Layer 2 of a small transformer language model trained on English Wikipedia (9 layers, counted from 0, width 128).
In attention head 3, each number of a token's query is one row of weights dot the token's vector x plus its bias. The head spreads its attention over the tokens so far by the softmax of query dot key.

Query weights of the head. A number n stands for (n - 500) times 0.00062.
q0 (bias -0.274): 504 528 377 354 399 688 585 504 726 231 698 491 487 861 374 609 416 509 586 361 359 398 677 232 464 524 504 491 552 434 244 416 614 341 584 613 276 206 584 488 687 600 478 288 698 534 336 547 701 237 691 648 475 563 454 483 378 462 525 544 504 180 591 479 367 334 197 567 479 149 592 536 806 544 396 412 725 297 617 617 483 596 548 377 395 564 536 455 298 483 538 516 570 280 580 427 374 722 440 403 491 553 857 492 472 512 798 396 540 492 483 575 309 376 613 433 504 457 517 363 675 479 651 369 530 601 725 289
q1 (bias 0.297): 640 365 548 609 395 464 574 439 541 395 466 534 688 287 676 440 607 571 481 507 482 481 500 532 592 602 539 456 470 480 485 508 524 597 503 435 452 605 508 517 539 404 633 474 533 671 482 585 540 412 510 513 589 610 476 495 658 436 431 484 502 462 475 564 463 454 361 585 325 606 405 482 456 595 407 699 408 466 577 713 432 471 388 579 498 436 539 521 551 538 359 373 512 460 526 477 464 456 530 611 471 422 395 472 458 484 483 479 418 409 613 377 594 480 523 560 596 442 401 429 524 490 418 448 480 479 359 523
q2 (bias 0.223): 592 515 502 655 577 415 429 540 460 623 359 453 440 429 592 500 516 411 504 520 544 516 385 619 529 509 524 523 489 560 621 411 433 602 469 438 562 493 442 573 372 306 588 529 412 423 417 542 395 526 402 424 424 413 541 443 606 528 436 548 431 593 417 448 485 582 572 509 465 585 516 491 302 517 530 535 403 564 464 389 493 443 347 674 518 507 562 504 551 571 379 605 416 500 429 540 502 284 520 609 472 541 307 545 496 498 406 539 466 488 585 512 514 455 314 523 585 533 482 586 516 549 417 517 517 440 502 596
q3 (bias -0.790): 208 657 368 370 372 622 466 616 514 418 418 662 419 894 360 550 509 458 491 403 495 675 637 141 524 509 519 421 599 348 214 529 459 373 785 561 249 368 362 455 633 696 229 416 692 565 457 463 624 575 491 635 336 446 355 565 551 292 622 401 576 352 421 513 509 541 417 585 647 37 568 397 863 481 383 318 505 463 519 544 446 829 735 158 464 593 446 456 496 328 661 573 670 397 627 447 509 722 426 226 413 405 945 558 627 522 388 469 345 582 593 538 298 695 574 297 396 303 513 406 504 445 831 530 355 793 560 513
q4 (bias 0.781): 801 576 573 662 730 327 387 430 635 594 321 295 481 308 458 648 542 558 596 592 512 596 393 608 391 619 484 554 536 536 760 428 534 607 432 480 576 488 424 436 316 351 711 633 362 523 399 508 411 371 538 218 489 432 587 473 657 549 315 558 404 575 566 343 333 562 520 684 277 743 519 625 189 532 520 557 408 539 629 281 392 410 252 805 473 411 684 611 547 557 404 381 378 556 382 540 451 185 652 614 469 520 279 404 357 478 344 568 472 454 527 492 633 392 189 613 565 596 429 560 583 669 371 432 523 463 538 633
q5 (bias -0.586): 244 478 374 344 326 610 638 528 509 372 602 749 546 567 297 569 417 443 351 415 446 627 481 322 446 369 637 278 509 427 322 621 588 334 582 409 439 577 539 477 608 595 338 275 664 740 504 519 568 709 406 500 440 426 523 481 251 315 597 272 612 386 357 591 588 444 455 381 740 362 394 247 799 529 396 519 533 262 304 807 423 541 668 267 644 623 311 396 553 325 678 605 644 596 694 549 394 943 177 123 631 384 713 609 656 464 481 344 436 574 586 558 328 609 955 468 329 388 759 340 408 322 504 662 567 714 313 184
q6 (bias -0.488): 113 596 324 361 600 596 486 438 615 538 531 678 265 658 605 469 631 634 636 530 440 203 509 288 658 496 504 580 388 307 196 692 461 466 358 414 518 340 624 647 593 482 333 415 642 233 575 518 594 742 487 746 417 535 290 500 407 465 491 338 565 400 324 719 433 451 749 548 682 270 444 586 823 473 397 430 606 338 179 580 573 704 627 113 277 388 152 470 378 469 367 554 382 392 618 458 535 692 366 496 690 518 741 462 449 710 702 582 444 425 406 587 310 754 628 387 430 500 354 240 539 571 448 525 356 681 535 313
q7 (bias -0.298): 427 683 329 487 345 466 672 431 470 309 368 487 500 553 390 462 449 509 500 397 513 707 538 159 391 347 765 496 447 429 586 585 657 422 620 447 359 416 455 584 607 386 391 318 684 561 431 504 674 696 620 604 151 449 415 448 386 369 504 351 385 740 307 458 342 586 450 513 884 276 513 372 740 456 445 449 611 343 474 764 504 665 575 265 436 448 550 367 529 381 914 476 663 323 772 574 335 799 561 252 599 398 835 604 566 283 526 567 391 662 579 451 509 461 798 394 474 397 596 479 546 423 712 552 356 709 509 444
q8 (bias 0.082): 521 722 353 482 511 419 598 518 384 717 675 572 436 419 571 401 574 283 452 680 597 550 432 379 613 480 351 569 415 854 443 411 464 359 452 327 486 485 429 461 453 691 753 631 493 641 358 399 354 489 310 534 471 354 589 267 424 511 479 470 473 563 266 654 704 558 420 514 514 445 726 540 587 310 546 521 622 642 408 466 685 412 666 579 212 366 381 448 479 518 612 261 363 528 468 339 745 465 368 439 511 466 347 535 586 399 434 465 674 414 445 567 456 500 734 613 443 514 664 634 342 450 539 530 478 596 529 463
q9 (bias -0.079): 610 651 736 485 344 391 294 351 415 493 628 548 653 557 303 365 620 709 297 628 554 292 504 420 348 382 519 160 347 216 336 600 672 422 584 458 356 694 450 431 766 394 342 479 561 574 737 367 439 541 467 683 482 434 533 511 590 464 420 451 565 572 564 500 374 719 484 605 452 693 515 596 440 508 661 467 382 417 455 473 500 438 807 279 544 451 508 675 465 522 496 403 382 500 526 313 767 496 434 526 448 527 545 525 592 561 511 435 445 507 327 496 610 459 599 511 511 715 633 337 685 581 655 597 526 627 581 337
q10 (bias 0.129): 429 425 575 445 693 496 496 468 492 245 646 696 410 272 410 429 629 496 817 672 599 703 461 448 479 522 729 440 395 492 273 545 528 424 521 622 504 451 496 539 635 654 593 542 477 612 391 663 435 593 659 542 614 571 709 589 421 688 535 522 445 582 621 442 297 321 517 551 584 346 609 522 589 389 335 539 536 508 545 815 519 250 390 453 677 460 555 531 553 606 627 280 541 438 614 462 335 504 391 385 401 792 560 281 341 577 452 438 102 208 427 446 187 436 708 265 292 699 697 574 403 452 344 511 427 424 611 485
q11 (bias 0.162): 600 576 366 525 314 508 504 708 306 444 696 479 861 599 396 330 425 661 504 355 601 458 479 468 650 500 330 470 670 421 567 522 691 464 282 586 634 457 487 303 534 470 504 472 606 301 611 550 549 116 542 420 733 592 550 496 574 745 690 610 376 488 419 357 556 424 290 722 255 457 326 234 803 691 210 513 622 594 599 513 565 360 530 659 521 305 491 825 512 604 433 126 362 508 334 556 562 545 317 613 412 700 538 496 652 467 713 586 611 454 291 343 599 475 567 599 330 412 349 479 541 550 385 366 500 368 336 567
q12 (bias 0.176): 609 362 383 481 395 650 702 389 484 696 663 401 457 492 488 249 655 520 647 538 276 311 691 466 512 452 734 619 537 805 541 415 473 481 565 331 687 783 443 174 327 264 592 459 424 386 555 398 579 727 445 533 434 667 582 540 700 311 589 654 630 653 408 477 459 268 554 726 500 600 550 438 313 451 437 702 488 464 604 587 355 492 685 504 395 389 450 447 545 813 535 544 444 324 368 534 399 466 559 516 512 508 639 553 384 439 297 600 781 590 496 524 584 694 529 373 481 512 477 419 673 512 471 397 305 459 178 618
q13 (bias 0.044): 606 496 441 504 574 574 317 324 333 328 457 317 535 468 363 555 719 488 370 968 566 250 449 733 608 400 548 444 563 516 513 451 512 443 356 455 496 704 521 492 254 512 383 580 269 608 362 682 511 749 524 562 473 821 374 368 539 559 399 608 540 333 536 431 504 631 386 702 556 609 523 467 512 525 601 473 717 613 480 684 276 617 671 244 473 504 593 504 451 359 417 571 268 721 492 353 465 588 406 583 607 381 672 511 443 611 665 519 525 130 456 410 370 416 686 793 559 326 485 430 585 563 384 456 524 357 579 478
q14 (bias -0.022): 373 719 516 465 352 465 450 355 376 560 729 496 559 459 492 591 547 725 692 489 703 656 512 426 613 459 593 633 440 616 483 550 409 531 483 549 381 521 633 629 552 728 675 462 232 396 282 707 515 832 396 559 500 749 200 524 588 260 414 496 474 707 524 496 417 580 301 277 416 524 179 660 670 533 547 532 520 455 406 344 306 410 439 571 583 440 542 303 637 630 708 489 225 402 583 477 579 338 538 437 620 550 504 446 629 349 439 383 290 536 569 595 785 528 423 732 461 432 364 652 270 608 587 556 431 462 264 354
q15 (bias -0.107): 688 371 534 622 500 608 393 679 637 457 268 854 541 469 586 440 485 462 518 613 362 379 256 615 607 277 443 431 450 465 400 531 463 377 414 442 639 605 559 541 451 581 477 689 526 584 750 632 471 473 504 460 343 354 272 466 559 425 474 543 346 308 458 570 332 417 379 400 322 654 470 440 381 512 456 605 549 446 322 432 669 756 419 692 425 607 617 537 352 377 523 479 481 382 833 558 485 526 621 556 474 496 615 580 529 474 208 322 628 526 496 719 226 218 468 437 515 579 757 437 670 458 617 355 588 486 538 652
q16 (bias -0.123): 282 210 539 512 512 692 591 603 508 241 605 662 558 600 542 450 318 559 406 651 406 527 531 317 533 397 552 385 622 459 330 305 291 455 463 379 445 702 296 377 371 664 308 485 591 626 592 578 538 428 539 525 807 667 360 516 326 500 400 298 565 707 348 553 674 256 625 362 543 548 149 515 516 662 421 488 539 544 248 413 462 512 548 547 597 595 458 500 418 426 241 404 504 661 585 305 527 697 337 399 716 455 615 599 765 568 448 531 318 391 536 626 668 480 454 566 380 433 527 404 458 449 625 533 420 765 578 357
q17 (bias -0.248): 597 517 525 571 459 639 291 453 529 599 532 697 486 607 632 507 511 369 399 441 428 319 407 528 401 541 434 452 629 639 619 185 676 493 695 459 532 332 741 666 402 493 437 479 468 434 374 435 591 445 384 694 317 507 833 658 308 496 489 534 584 401 482 458 476 660 515 333 485 337 429 433 683 575 612 600 496 570 334 692 644 600 734 432 507 562 361 577 483 489 402 595 414 528 321 369 404 511 312 576 648 328 603 580 403 447 680 472 149 558 702 421 389 423 539 300 521 685 447 429 376 388 394 497 419 648 714 517
q18 (bias 0.038): 337 422 574 435 657 366 369 732 496 426 485 555 343 404 523 427 477 445 553 440 650 238 512 360 447 533 437 697 427 496 723 395 485 545 524 376 453 508 459 466 457 579 599 459 587 206 662 566 492 286 290 508 291 704 241 737 690 412 458 460 446 641 591 345 452 644 711 584 379 333 400 587 223 89 492 415 504 809 540 455 470 454 532 547 666 724 479 587 726 446 668 628 588 679 704 507 546 515 574 322 309 520 614 549 429 345 623 263 590 430 472 504 643 284 521 531 531 625 375 477 420 640 550 682 524 493 508 694
q19 (bias -0.151): 712 394 385 482 512 504 469 361 477 521 630 609 364 389 529 640 456 549 561 687 317 571 285 589 543 703 428 451 729 535 409 442 500 665 488 496 582 373 589 526 317 431 371 446 271 421 606 444 331 458 478 685 496 555 374 489 645 404 629 588 610 383 607 638 518 522 663 507 496 306 375 281 799 616 401 415 396 352 775 385 427 735 374 467 766 402 580 478 653 179 511 472 604 507 463 297 559 587 631 299 616 605 572 381 496 663 341 577 516 485 511 674 496 489 468 423 585 739 442 376 602 440 548 413 302 756 549 423
q20 (bias 0.016): 748 410 279 411 537 391 612 620 611 403 582 544 422 553 371 430 590 352 382 390 574 437 410 470 658 678 492 712 537 541 341 471 441 625 463 549 402 223 763 597 563 508 556 679 654 627 313 500 523 681 927 383 437 195 253 444 500 555 609 422 431 550 738 681 459 504 845 566 325 431 364 629 496 430 609 610 315 480 484 307 573 562 593 398 590 532 462 665 654 453 635 474 419 566 492 549 602 378 489 417 611 316 416 703 489 285 653 667 508 433 448 418 415 556 589 465 523 706 304 570 620 445 659 352 315 353 254 344
q21 (bias -0.103): 423 276 423 440 567 428 436 615 231 462 560 259 396 791 284 512 588 136 617 402 555 410 476 588 320 405 327 360 424 323 672 681 504 344 727 458 674 550 576 575 358 641 752 555 705 435 531 435 108 521 675 419 722 681 420 636 401 793 488 428 601 548 496 682 327 455 504 293 643 309 616 523 504 336 483 480 593 525 313 702 520 640 437 516 267 508 656 586 732 544 541 393 450 476 379 581 464 366 285 419 598 407 553 441 453 366 595 492 444 674 434 677 467 438 721 340 387 415 555 409 623 386 582 500 690 570 345 504
q22 (bias -0.084): 646 504 396 428 604 633 565 371 597 482 431 336 469 199 614 676 381 562 694 485 714 500 542 492 565 453 230 437 690 629 266 404 554 530 516 86 454 512 609 405 457 468 571 385 477 484 529 492 365 154 620 586 439 565 546 441 410 592 462 467 450 655 567 579 555 356 261 504 294 603 492 637 645 512 516 308 376 524 591 533 836 378 603 311 404 637 657 455 699 228 453 453 396 382 393 448 404 350 390 315 566 380 218 549 470 684 504 690 639 566 492 295 476 578 467 378 550 516 485 610 625 608 380 558 665 389 721 627
q23 (bias -0.110): 472 554 552 182 529 548 504 565 695 496 609 329 432 446 392 280 576 500 469 130 454 269 761 623 496 367 373 443 489 601 453 710 396 527 710 596 698 429 551 631 476 438 525 391 532 353 638 350 613 410 581 445 488 556 660 426 648 288 504 378 287 456 649 630 420 691 410 508 455 566 735 428 447 466 608 311 504 303 570 449 386 205 866 633 676 459 422 339 531 508 463 576 446 849 412 566 256 445 508 303 913 378 480 606 674 520 405 421 363 585 706 559 425 619 483 468 388 447 725 575 484 589 504 508 451 566 427 565
q24 (bias -0.315): 407 606 626 355 519 596 572 649 624 493 622 704 589 489 429 436 589 533 500 427 237 471 446 720 515 432 372 606 500 339 393 384 514 704 275 452 417 545 564 415 601 434 371 437 690 627 367 547 545 258 406 511 522 657 561 540 676 500 674 297 477 312 334 549 439 623 654 571 278 544 525 406 720 242 635 475 601 629 249 481 486 617 526 460 604 489 512 325 707 536 554 554 188 479 539 462 439 675 278 504 417 489 683 479 503 584 364 252 481 579 404 470 330 613 682 603 378 471 528 284 415 352 474 510 599 593 562 412
q25 (bias 0.344): 365 530 666 456 403 555 540 472 441 461 521 605 569 440 534 593 510 311 406 500 590 256 469 750 419 230 542 219 497 446 625 406 689 377 543 464 452 367 344 541 479 429 475 557 612 377 379 604 594 585 615 548 407 503 607 433 662 627 623 340 603 544 489 365 589 402 652 640 339 575 531 419 659 590 526 317 410 461 425 445 483 527 557 659 590 847 274 493 517 442 378 673 714 452 558 437 572 577 553 389 399 320 479 487 420 510 546 354 639 254 507 641 685 577 522 617 438 660 446 731 633 451 440 484 719 473 500 643
q26 (bias 0.011): 764 248 374 380 593 456 380 232 676 824 557 492 689 475 689 633 593 331 504 425 394 435 476 336 307 412 715 731 362 343 595 343 516 336 547 316 439 567 606 336 663 408 608 665 448 512 731 680 622 554 337 517 597 447 601 268 541 319 568 523 598 24 392 647 550 402 348 420 418 442 500 595 612 525 556 472 565 413 592 500 432 432 651 516 342 442 648 694 527 210 606 527 647 576 504 325 419 591 396 366 516 631 550 603 601 488 330 444 616 431 263 619 667 665 448 472 653 459 583 300 344 520 437 569 479 352 234 565
q27 (bias 0.182): 668 591 389 417 543 440 673 747 792 464 576 261 341 582 587 368 666 593 415 607 472 538 428 600 464 550 341 539 385 472 626 401 473 482 468 339 336 468 468 466 588 605 496 482 336 269 417 573 696 488 197 677 747 754 428 488 678 492 391 403 578 530 477 627 511 462 537 436 473 457 673 354 481 599 557 618 481 383 457 715 630 252 445 542 473 465 716 537 551 545 416 834 362 316 750 566 663 544 659 588 592 460 244 481 628 645 473 369 363 637 484 480 375 380 520 277 314 354 452 657 598 737 622 479 438 518 565 615
q28 (bias -0.083): 508 462 556 410 285 315 542 407 387 481 544 319 539 631 350 555 563 306 465 662 787 641 544 456 437 297 642 561 636 367 394 679 191 538 579 459 604 368 550 359 368 455 247 519 535 746 568 644 473 516 516 420 234 472 710 366 549 702 472 508 419 394 353 590 663 355 470 249 673 336 484 705 752 429 509 548 268 476 541 670 594 405 578 747 536 496 453 380 489 571 604 601 484 410 409 527 551 574 549 237 476 695 597 713 634 407 618 378 470 863 329 558 365 581 440 539 484 496 293 437 728 536 416 406 198 641 588 616
q29 (bias -0.055): 589 517 482 496 400 436 285 601 493 642 561 507 521 669 468 578 599 348 666 376 481 327 332 594 364 399 449 344 581 653 409 444 624 318 627 662 718 541 530 472 529 452 445 538 640 402 419 694 209 722 478 387 461 617 472 292 647 337 546 476 450 486 562 490 677 572 718 708 597 386 585 430 504 493 489 365 350 639 445 477 643 511 283 411 472 485 412 573 387 720 298 362 426 799 425 466 408 371 391 350 324 578 449 153 664 448 409 426 618 571 493 474 599 522 385 440 432 529 556 567 627 493 552 624 555 367 583 652
q30 (bias -0.157): 430 490 595 605 523 616 512 533 419 601 588 526 300 530 391 515 551 522 525 280 554 596 277 476 407 763 571 321 590 550 301 565 642 677 481 496 383 314 366 421 474 598 414 535 643 507 368 389 720 287 563 457 544 628 310 354 733 522 504 562 704 547 425 651 618 685 222 489 559 583 551 644 526 332 343 427 526 238 440 360 672 511 534 713 504 515 473 539 619 591 385 410 697 399 504 514 584 557 737 361 548 492 563 607 507 546 653 655 251 482 541 630 587 377 614 460 325 249 457 197 670 378 510 483 373 598 574 559
q31 (bias -0.152): 443 690 523 579 405 515 605 329 469 453 401 535 371 677 295 272 481 395 437 452 596 593 702 420 703 547 301 422 500 472 219 556 466 721 528 567 450 448 496 508 415 402 598 356 586 453 406 535 604 492 215 111 515 599 393 676 500 500 587 323 628 572 704 466 507 342 414 470 628 351 458 496 523 476 373 527 769 234 402 618 627 428 709 435 489 753 705 358 408 310 446 601 369 500 527 471 523 478 369 458 500 672 551 366 607 470 692 262 423 515 559 640 295 656 475 447 496 419 788 334 470 142 426 460 406 588 589 421

Each question shows a short text with each token's key, already scaled and adjusted for position as the last token sees it. A number n stands for (n - 500) times 0.0064.

Then comes the last token's vector x. A number n stands for (n - 500) times 0.017.

0 "man": 399 466 294 341 514 162 377 893 476 530 485 449 502 474 453 487 617 548 482 528 465 506 465 533 545 445 486 505 525 550 534 551
1 " (": 539 394 357 362 482 161 274 924 494 523 485 467 501 412 479 485 596 547 490 525 511 505 538 552 622 505 512 497 550 552 502 531
2 "born": 521 479 432 396 502 144 275 876 485 518 575 465 475 431 470 452 537 572 436 498 546 521 471 523 543 492 520 441 481 485 507 532
3 " ": 593 561 378 362 517 200 307 883 488 479 471 434 509 448 480 521 567 502 465 555 512 494 504 543 551 474 544 463 553 548 541 550
4 "1": 460 626 404 288 499 135 337 888 488 503 465 424 454 470 477 488 594 574 488 550 498 509 499 522 598 447 490 448 543 557 532 553
5 "9": 375 531 421 278 490 144 323 879 484 521 477 409 443 463 487 512 585 573 471 531 487 519 501 532 594 456 488 461 521 534 555 543
6 "5": 430 408 461 322 477 160 296 844 538 526 479 438 447 501 487 504 563 583 488 514 500 514 524 527 594 447 504 456 502 514 559 565
x: 518 424 656 528 562 582 495 444 575 469 613 389 568 379 420 492 541 607 405 438 468 527 558 592 475 572 520 529 459 516 563 359 504 421 560 576 287 493 498 493 538 568 571 400 428 492 444 544 583 456 606 492 507 427 453 467 605 523 482 591 604 460 525 633 399 255 390 524 423 489 576 625 415 620 459 542 585 498 547 537 402 474 477 663 416 543 563 601 558 594 560 420 452 461 406 517 461 432 532 545 449 498 541 536 385 424 464 501 576 467 388 447 695 386 404 595 510 500 430 682 571 442 511 520 514 452 491 390
To which token does the last token give the most attention? 2 "born"

0 " (": 438 413 350 375 489 156 273 921 493 526 496 479 498 410 471 496 594 554 486 526 510 510 542 556 626 506 512 499 557 556 494 537
1 "born": 495 470 423 405 508 143 278 879 485 521 583 468 470 428 472 457 539 571 434 497 546 520 470 519 547 496 523 435 489 486 502 532
2 " ": 601 457 365 371 516 197 309 885 489 478 472 435 508 446 478 523 567 503 462 554 509 494 505 543 554 474 546 464 557 548 539 549
3 "1": 585 602 383 296 499 133 340 890 488 503 468 425 451 467 477 492 597 577 488 549 499 508 499 518 601 448 494 447 548 557 531 553
4 "9": 459 622 400 287 488 144 324 880 482 520 478 409 442 462 488 513 587 573 470 530 488 518 501 531 594 457 490 460 523 533 555 541
5 "8": 396 515 440 319 497 155 315 848 514 519 467 415 449 499 490 525 570 582 476 475 487 536 501 525 596 459 493 447 512 520 536 558
6 "7": 429 437 453 319 508 172 304 862 504 522 468 424 447 494 512 496 584 585 477 488 501 532 516 530 568 446 504 454 511 523 537 539
x: 536 460 612 473 546 659 541 435 589 488 592 430 621 494 368 469 491 533 465 485 418 461 536 574 487 590 518 494 521 453 521 430 487 510 493 532 350 439 462 513 542 533 559 392 444 508 420 562 492 393 647 462 546 415 559 486 681 414 507 522 650 489 548 631 368 236 408 563 397 552 467 569 406 681 442 546 587 503 544 538 438 490 542 635 414 526 545 553 571 601 618 429 423 434 476 509 498 397 623 585 342 483 471 541 353 450 482 489 571 420 426 489 622 351 443 572 482 458 492 643 537 490 482 557 480 444 522 517
To which token does the last token give the most attention? 1 "born"

0 " the": 476 494 378 430 493 149 282 871 525 539 489 457 509 485 519 514 576 513 473 519 507 474 454 510 552 546 478 481 573 521 537 541
1 " league": 506 442 349 400 465 105 267 912 453 498 534 463 497 469 503 437 523 585 450 520 476 505 512 474 585 481 518 444 475 533 518 572
2 " during": 551 431 356 387 481 130 265 925 477 530 498 474 460 459 496 506 591 544 492 541 444 459 491 485 555 506 520 429 509 483 521 547
3 " his": 575 505 397 400 471 157 253 834 477 552 547 477 490 464 498 471 531 562 461 531 517 523 475 529 533 522 511 454 512 523 526 532
4 " two": 544 582 380 369 494 71 274 901 499 560 486 468 484 481 486 438 560 578 463 539 524 478 483 540 580 459 508 450 535 480 523 567
5 "-year": 440 549 394 338 498 135 286 886 501 550 546 510 472 423 540 473 511 574 472 536 496 524 430 491 542 470 486 505 495 512 580 548
6 " sp": 409 486 439 281 472 142 255 950 492 485 402 440 499 509 456 483 562 558 448 513 506 535 502 493 573 436 515 512 472 538 496 497
x: 475 401 582 465 641 491 467 480 642 552 503 471 475 522 532 419 445 369 547 630 598 551 524 533 530 494 485 430 591 503 463 464 429 396 591 451 502 506 407 460 543 563 443 482 447 560 491 394 617 566 569 611 488 525 513 593 618 543 519 544 426 461 582 572 544 398 357 563 507 404 602 581 460 556 427 589 475 542 524 485 415 412 451 546 569 359 553 567 367 497 601 515 702 570 354 445 653 349 394 589 428 546 446 520 371 417 423 502 629 550 499 537 516 491 555 503 500 588 538 312 386 409 590 468 410 422 540 470
To which token does the last token give the most attention? 3 " his"

0 "ist": 423 441 345 374 530 204 350 876 528 538 491 461 471 471 467 488 619 524 488 533 489 468 482 481 541 501 500 483 541 510 553 541
1 "\n": 522 458 384 426 510 168 296 872 473 498 505 509 474 437 517 488 574 478 483 485 481 498 473 515 520 524 505 497 580 497 546 524
2 "-": 556 492 407 446 509 218 281 792 459 519 499 420 468 480 476 522 577 515 484 523 508 514 525 522 518 545 527 498 547 494 542 514
3 " L": 549 539 403 312 478 163 292 855 484 441 439 475 470 449 435 547 621 560 495 454 476 524 463 494 586 489 513 459 547 537 500 531
4 "iz": 498 527 457 380 513 288 309 763 492 470 499 490 497 520 538 499 567 508 446 558 505 467 518 523 552 502 508 484 479 556 528 497
5 " S": 401 543 429 318 527 129 313 859 489 481 467 431 481 531 503 574 627 552 448 510 505 502 505 512 639 495 512 419 543 563 478 583
6 "and": 447 482 440 368 527 152 379 806 484 504 511 514 494 487 490 448 567 558 462 550 526 450 543 494 606 500 527 517 517 503 507 508
x: 483 476 522 536 428 648 518 458 680 462 563 412 567 311 465 447 428 522 389 517 460 439 315 483 484 613 429 532 395 571 486 564 546 541 609 555 334 554 409 427 485 610 607 478 344 435 483 470 518 569 439 551 585 564 461 452 530 641 617 550 450 502 446 397 577 480 514 539 480 569 519 569 457 609 545 615 450 519 589 414 436 409 452 629 442 562 551 380 584 660 485 473 500 509 415 490 525 554 577 553 544 530 288 391 504 503 406 542 605 434 551 495 506 353 410 561 471 543 479 513 447 568 559 414 597 528 512 527
Which token does the last token look at most, and with what share of its attention? 4 "iz", with about 40%

0 "ces": 422 425 331 403 510 144 339 893 497 513 534 486 467 509 531 498 623 544 478 557 523 499 443 511 592 461 490 434 510 557 509 514
1 " from": 484 485 362 375 533 152 265 894 501 528 507 466 443 434 509 473 603 548 490 514 513 504 482 497 579 460 559 444 554 520 536 530
2 " August": 551 433 370 320 481 120 303 891 428 540 485 504 522 462 469 472 582 577 480 520 537 469 442 539 657 496 546 427 488 525 548 568
3 " ": 593 550 383 378 527 212 307 876 495 474 451 434 524 447 475 498 558 518 470 531 501 486 480 550 541 465 563 458 555 535 545 541
4 "2": 476 625 407 312 513 146 343 888 503 513 432 440 473 471 472 473 586 600 470 523 482 505 470 542 555 435 502 458 534 523 567 530
5 "0": 392 541 437 318 503 154 320 867 505 522 437 416 467 468 513 495 567 594 465 535 480 492 467 558 570 445 527 470 518 515 569 562
6 "1": 443 419 476 335 506 165 309 830 530 518 480 421 475 494 456 484 555 609 486 506 486 519 505 521 615 440 516 452 517 529 536 553
x: 497 419 590 480 468 655 529 293 615 432 574 483 631 361 462 450 592 502 423 533 531 487 509 640 460 663 515 512 495 461 551 370 466 409 544 499 381 427 476 555 589 553 540 397 491 496 482 545 536 388 630 471 525 424 506 532 526 626 443 549 560 438 602 581 431 261 422 542 444 534 625 510 506 486 493 535 542 516 614 497 284 480 444 620 395 497 558 536 420 622 584 443 504 478 463 519 548 469 542 535 475 493 426 469 424 415 484 501 530 561 452 643 726 391 380 498 464 503 477 633 573 434 480 514 520 511 484 432
Which two tokens does the last token look at most, in order? 1 " from", 3 " "

0 "pt": 434 476 379 337 511 229 312 827 447 477 477 485 491 510 454 514 630 538 492 525 513 511 467 487 581 493 492 471 530 556 553 565
1 " from": 485 483 364 370 534 148 266 884 495 529 506 473 447 444 508 484 611 547 485 517 510 508 480 494 588 457 564 447 568 523 539 542
2 " ": 607 462 371 370 522 188 315 870 496 476 465 442 524 453 474 529 568 527 471 552 513 490 504 545 566 459 570 455 583 556 545 565
3 "2": 587 623 385 299 486 104 329 898 499 507 443 432 463 462 478 495 588 608 486 541 498 513 483 542 585 422 508 440 562 557 557 555
4 "0": 451 618 423 316 479 126 302 869 506 516 446 410 462 465 515 511 566 599 474 544 491 497 479 560 593 436 533 457 534 540 558 577
5 "1": 393 500 462 331 502 159 310 827 532 516 478 430 471 492 457 491 559 616 478 509 487 518 511 523 621 443 518 451 530 533 539 559
6 "4": 422 413 468 337 496 154 299 844 542 523 486 451 470 494 459 511 590 624 484 503 509 523 501 526 599 438 517 445 538 507 545 540
x: 473 414 600 506 552 558 483 407 520 431 536 425 654 441 380 513 511 540 427 555 467 387 516 645 543 545 593 479 453 462 528 363 541 492 541 556 288 444 533 478 539 556 630 450 464 500 393 566 560 370 581 440 562 425 478 456 637 522 441 627 568 488 632 628 455 325 407 511 421 503 571 562 478 603 364 547 568 555 629 543 415 457 516 637 412 546 593 581 487 696 531 408 485 465 404 521 508 460 555 457 431 514 525 464 436 431 449 535 536 499 393 508 670 418 316 517 509 583 526 664 548 383 513 475 541 484 509 429
Which token does the last token look at most, and with what share of its attention? 1 " from", with about 50%

0 "im": 498 481 376 400 555 277 370 764 538 505 504 491 488 493 522 471 572 495 495 522 489 451 500 529 611 459 475 500 492 569 512 561
1 " started": 456 436 318 402 477 101 274 926 489 514 537 463 457 451 525 474 614 550 508 519 516 492 492 504 543 432 553 465 504 480 526 525
2 " his": 549 436 380 408 480 161 261 843 484 558 549 468 491 456 490 491 556 554 460 537 528 523 464 529 524 515 510 452 517 513 523 536
3 " manag": 571 527 374 331 475 189 240 890 452 508 475 475 479 436 518 444 611 526 458 528 494 499 467 509 542 483 482 466 469 524 546 572
4 "er": 530 597 386 351 538 176 341 885 499 521 511 459 477 512 507 488 570 536 509 509 473 524 462 516 549 468 498 514 510 516 519 535
5 "ial": 430 550 415 369 500 209 275 838 511 536 526 470 451 509 489 488 566 542 475 537 505 450 432 521 557 489 481 466 505 509 540 534
6 " career": 418 466 385 374 481 158 280 853 506 553 513 499 511 500 497 480 549 525 504 535 495 533 488 491 550 489 517 459 480 481 546 585
x: 557 464 668 349 554 530 622 477 506 566 578 430 476 449 530 404 584 572 520 527 529 545 498 504 437 430 476 524 468 503 480 366 469 465 536 560 401 306 500 394 453 532 559 470 539 564 569 420 383 460 596 642 501 443 659 447 589 532 532 510 431 480 575 639 493 452 500 437 421 584 577 527 485 518 438 500 490 579 367 486 504 527 443 574 335 521 447 450 473 415 526 497 692 421 522 485 472 368 518 513 332 479 544 463 556 593 445 568 630 391 467 546 604 509 313 530 486 496 499 538 485 451 619 530 607 423 580 483
To which token does the last token give the most attention? 2 " his"

0 ",": 448 421 359 404 483 148 290 876 488 547 489 423 477 468 467 559 606 506 487 513 519 482 500 536 592 486 534 457 559 548 543 561
1 " US": 489 426 343 332 468 122 301 895 483 543 515 448 498 495 552 495 584 578 456 503 537 490 507 513 601 503 529 450 552 535 517 579
2 " Army": 555 457 362 354 472 134 274 905 471 554 499 464 501 481 476 482 565 588 448 560 488 480 487 525 562 546 535 446 522 527 559 589
3 " War": 567 542 375 278 468 114 269 939 467 514 458 473 473 470 481 551 539 624 459 559 500 469 475 551 618 520 520 484 507 558 566 586
4 " College": 520 566 387 284 532 114 309 962 504 541 496 521 514 485 482 458 554 599 439 565 507 524 482 521 587 500 510 461 519 584 550 618
5 ",": 402 549 416 326 494 167 280 877 450 543 473 434 483 473 476 555 609 521 463 520 509 474 498 546 608 476 547 471 528 541 549 554
6 " United": 444 481 425 273 487 129 327 892 511 540 457 483 457 507 492 489 541 551 485 556 453 440 496 548 574 502 494 494 513 564 531 604
x: 507 488 446 601 399 556 482 443 599 550 678 447 491 380 439 389 396 400 535 577 528 512 388 485 490 547 508 580 414 483 453 429 438 471 571 525 543 462 573 450 554 526 418 416 430 616 472 443 451 598 608 508 510 384 562 504 698 542 503 522 428 432 434 560 556 425 481 568 457 537 573 528 561 603 591 431 550 479 596 482 397 491 545 657 448 549 481 469 649 397 478 398 636 405 343 498 493 525 630 487 498 541 426 516 433 425 522 435 572 418 474 580 548 461 276 462 468 582 477 626 463 471 512 598 458 552 572 573
To which token does the last token give the most attention? 2 " Army"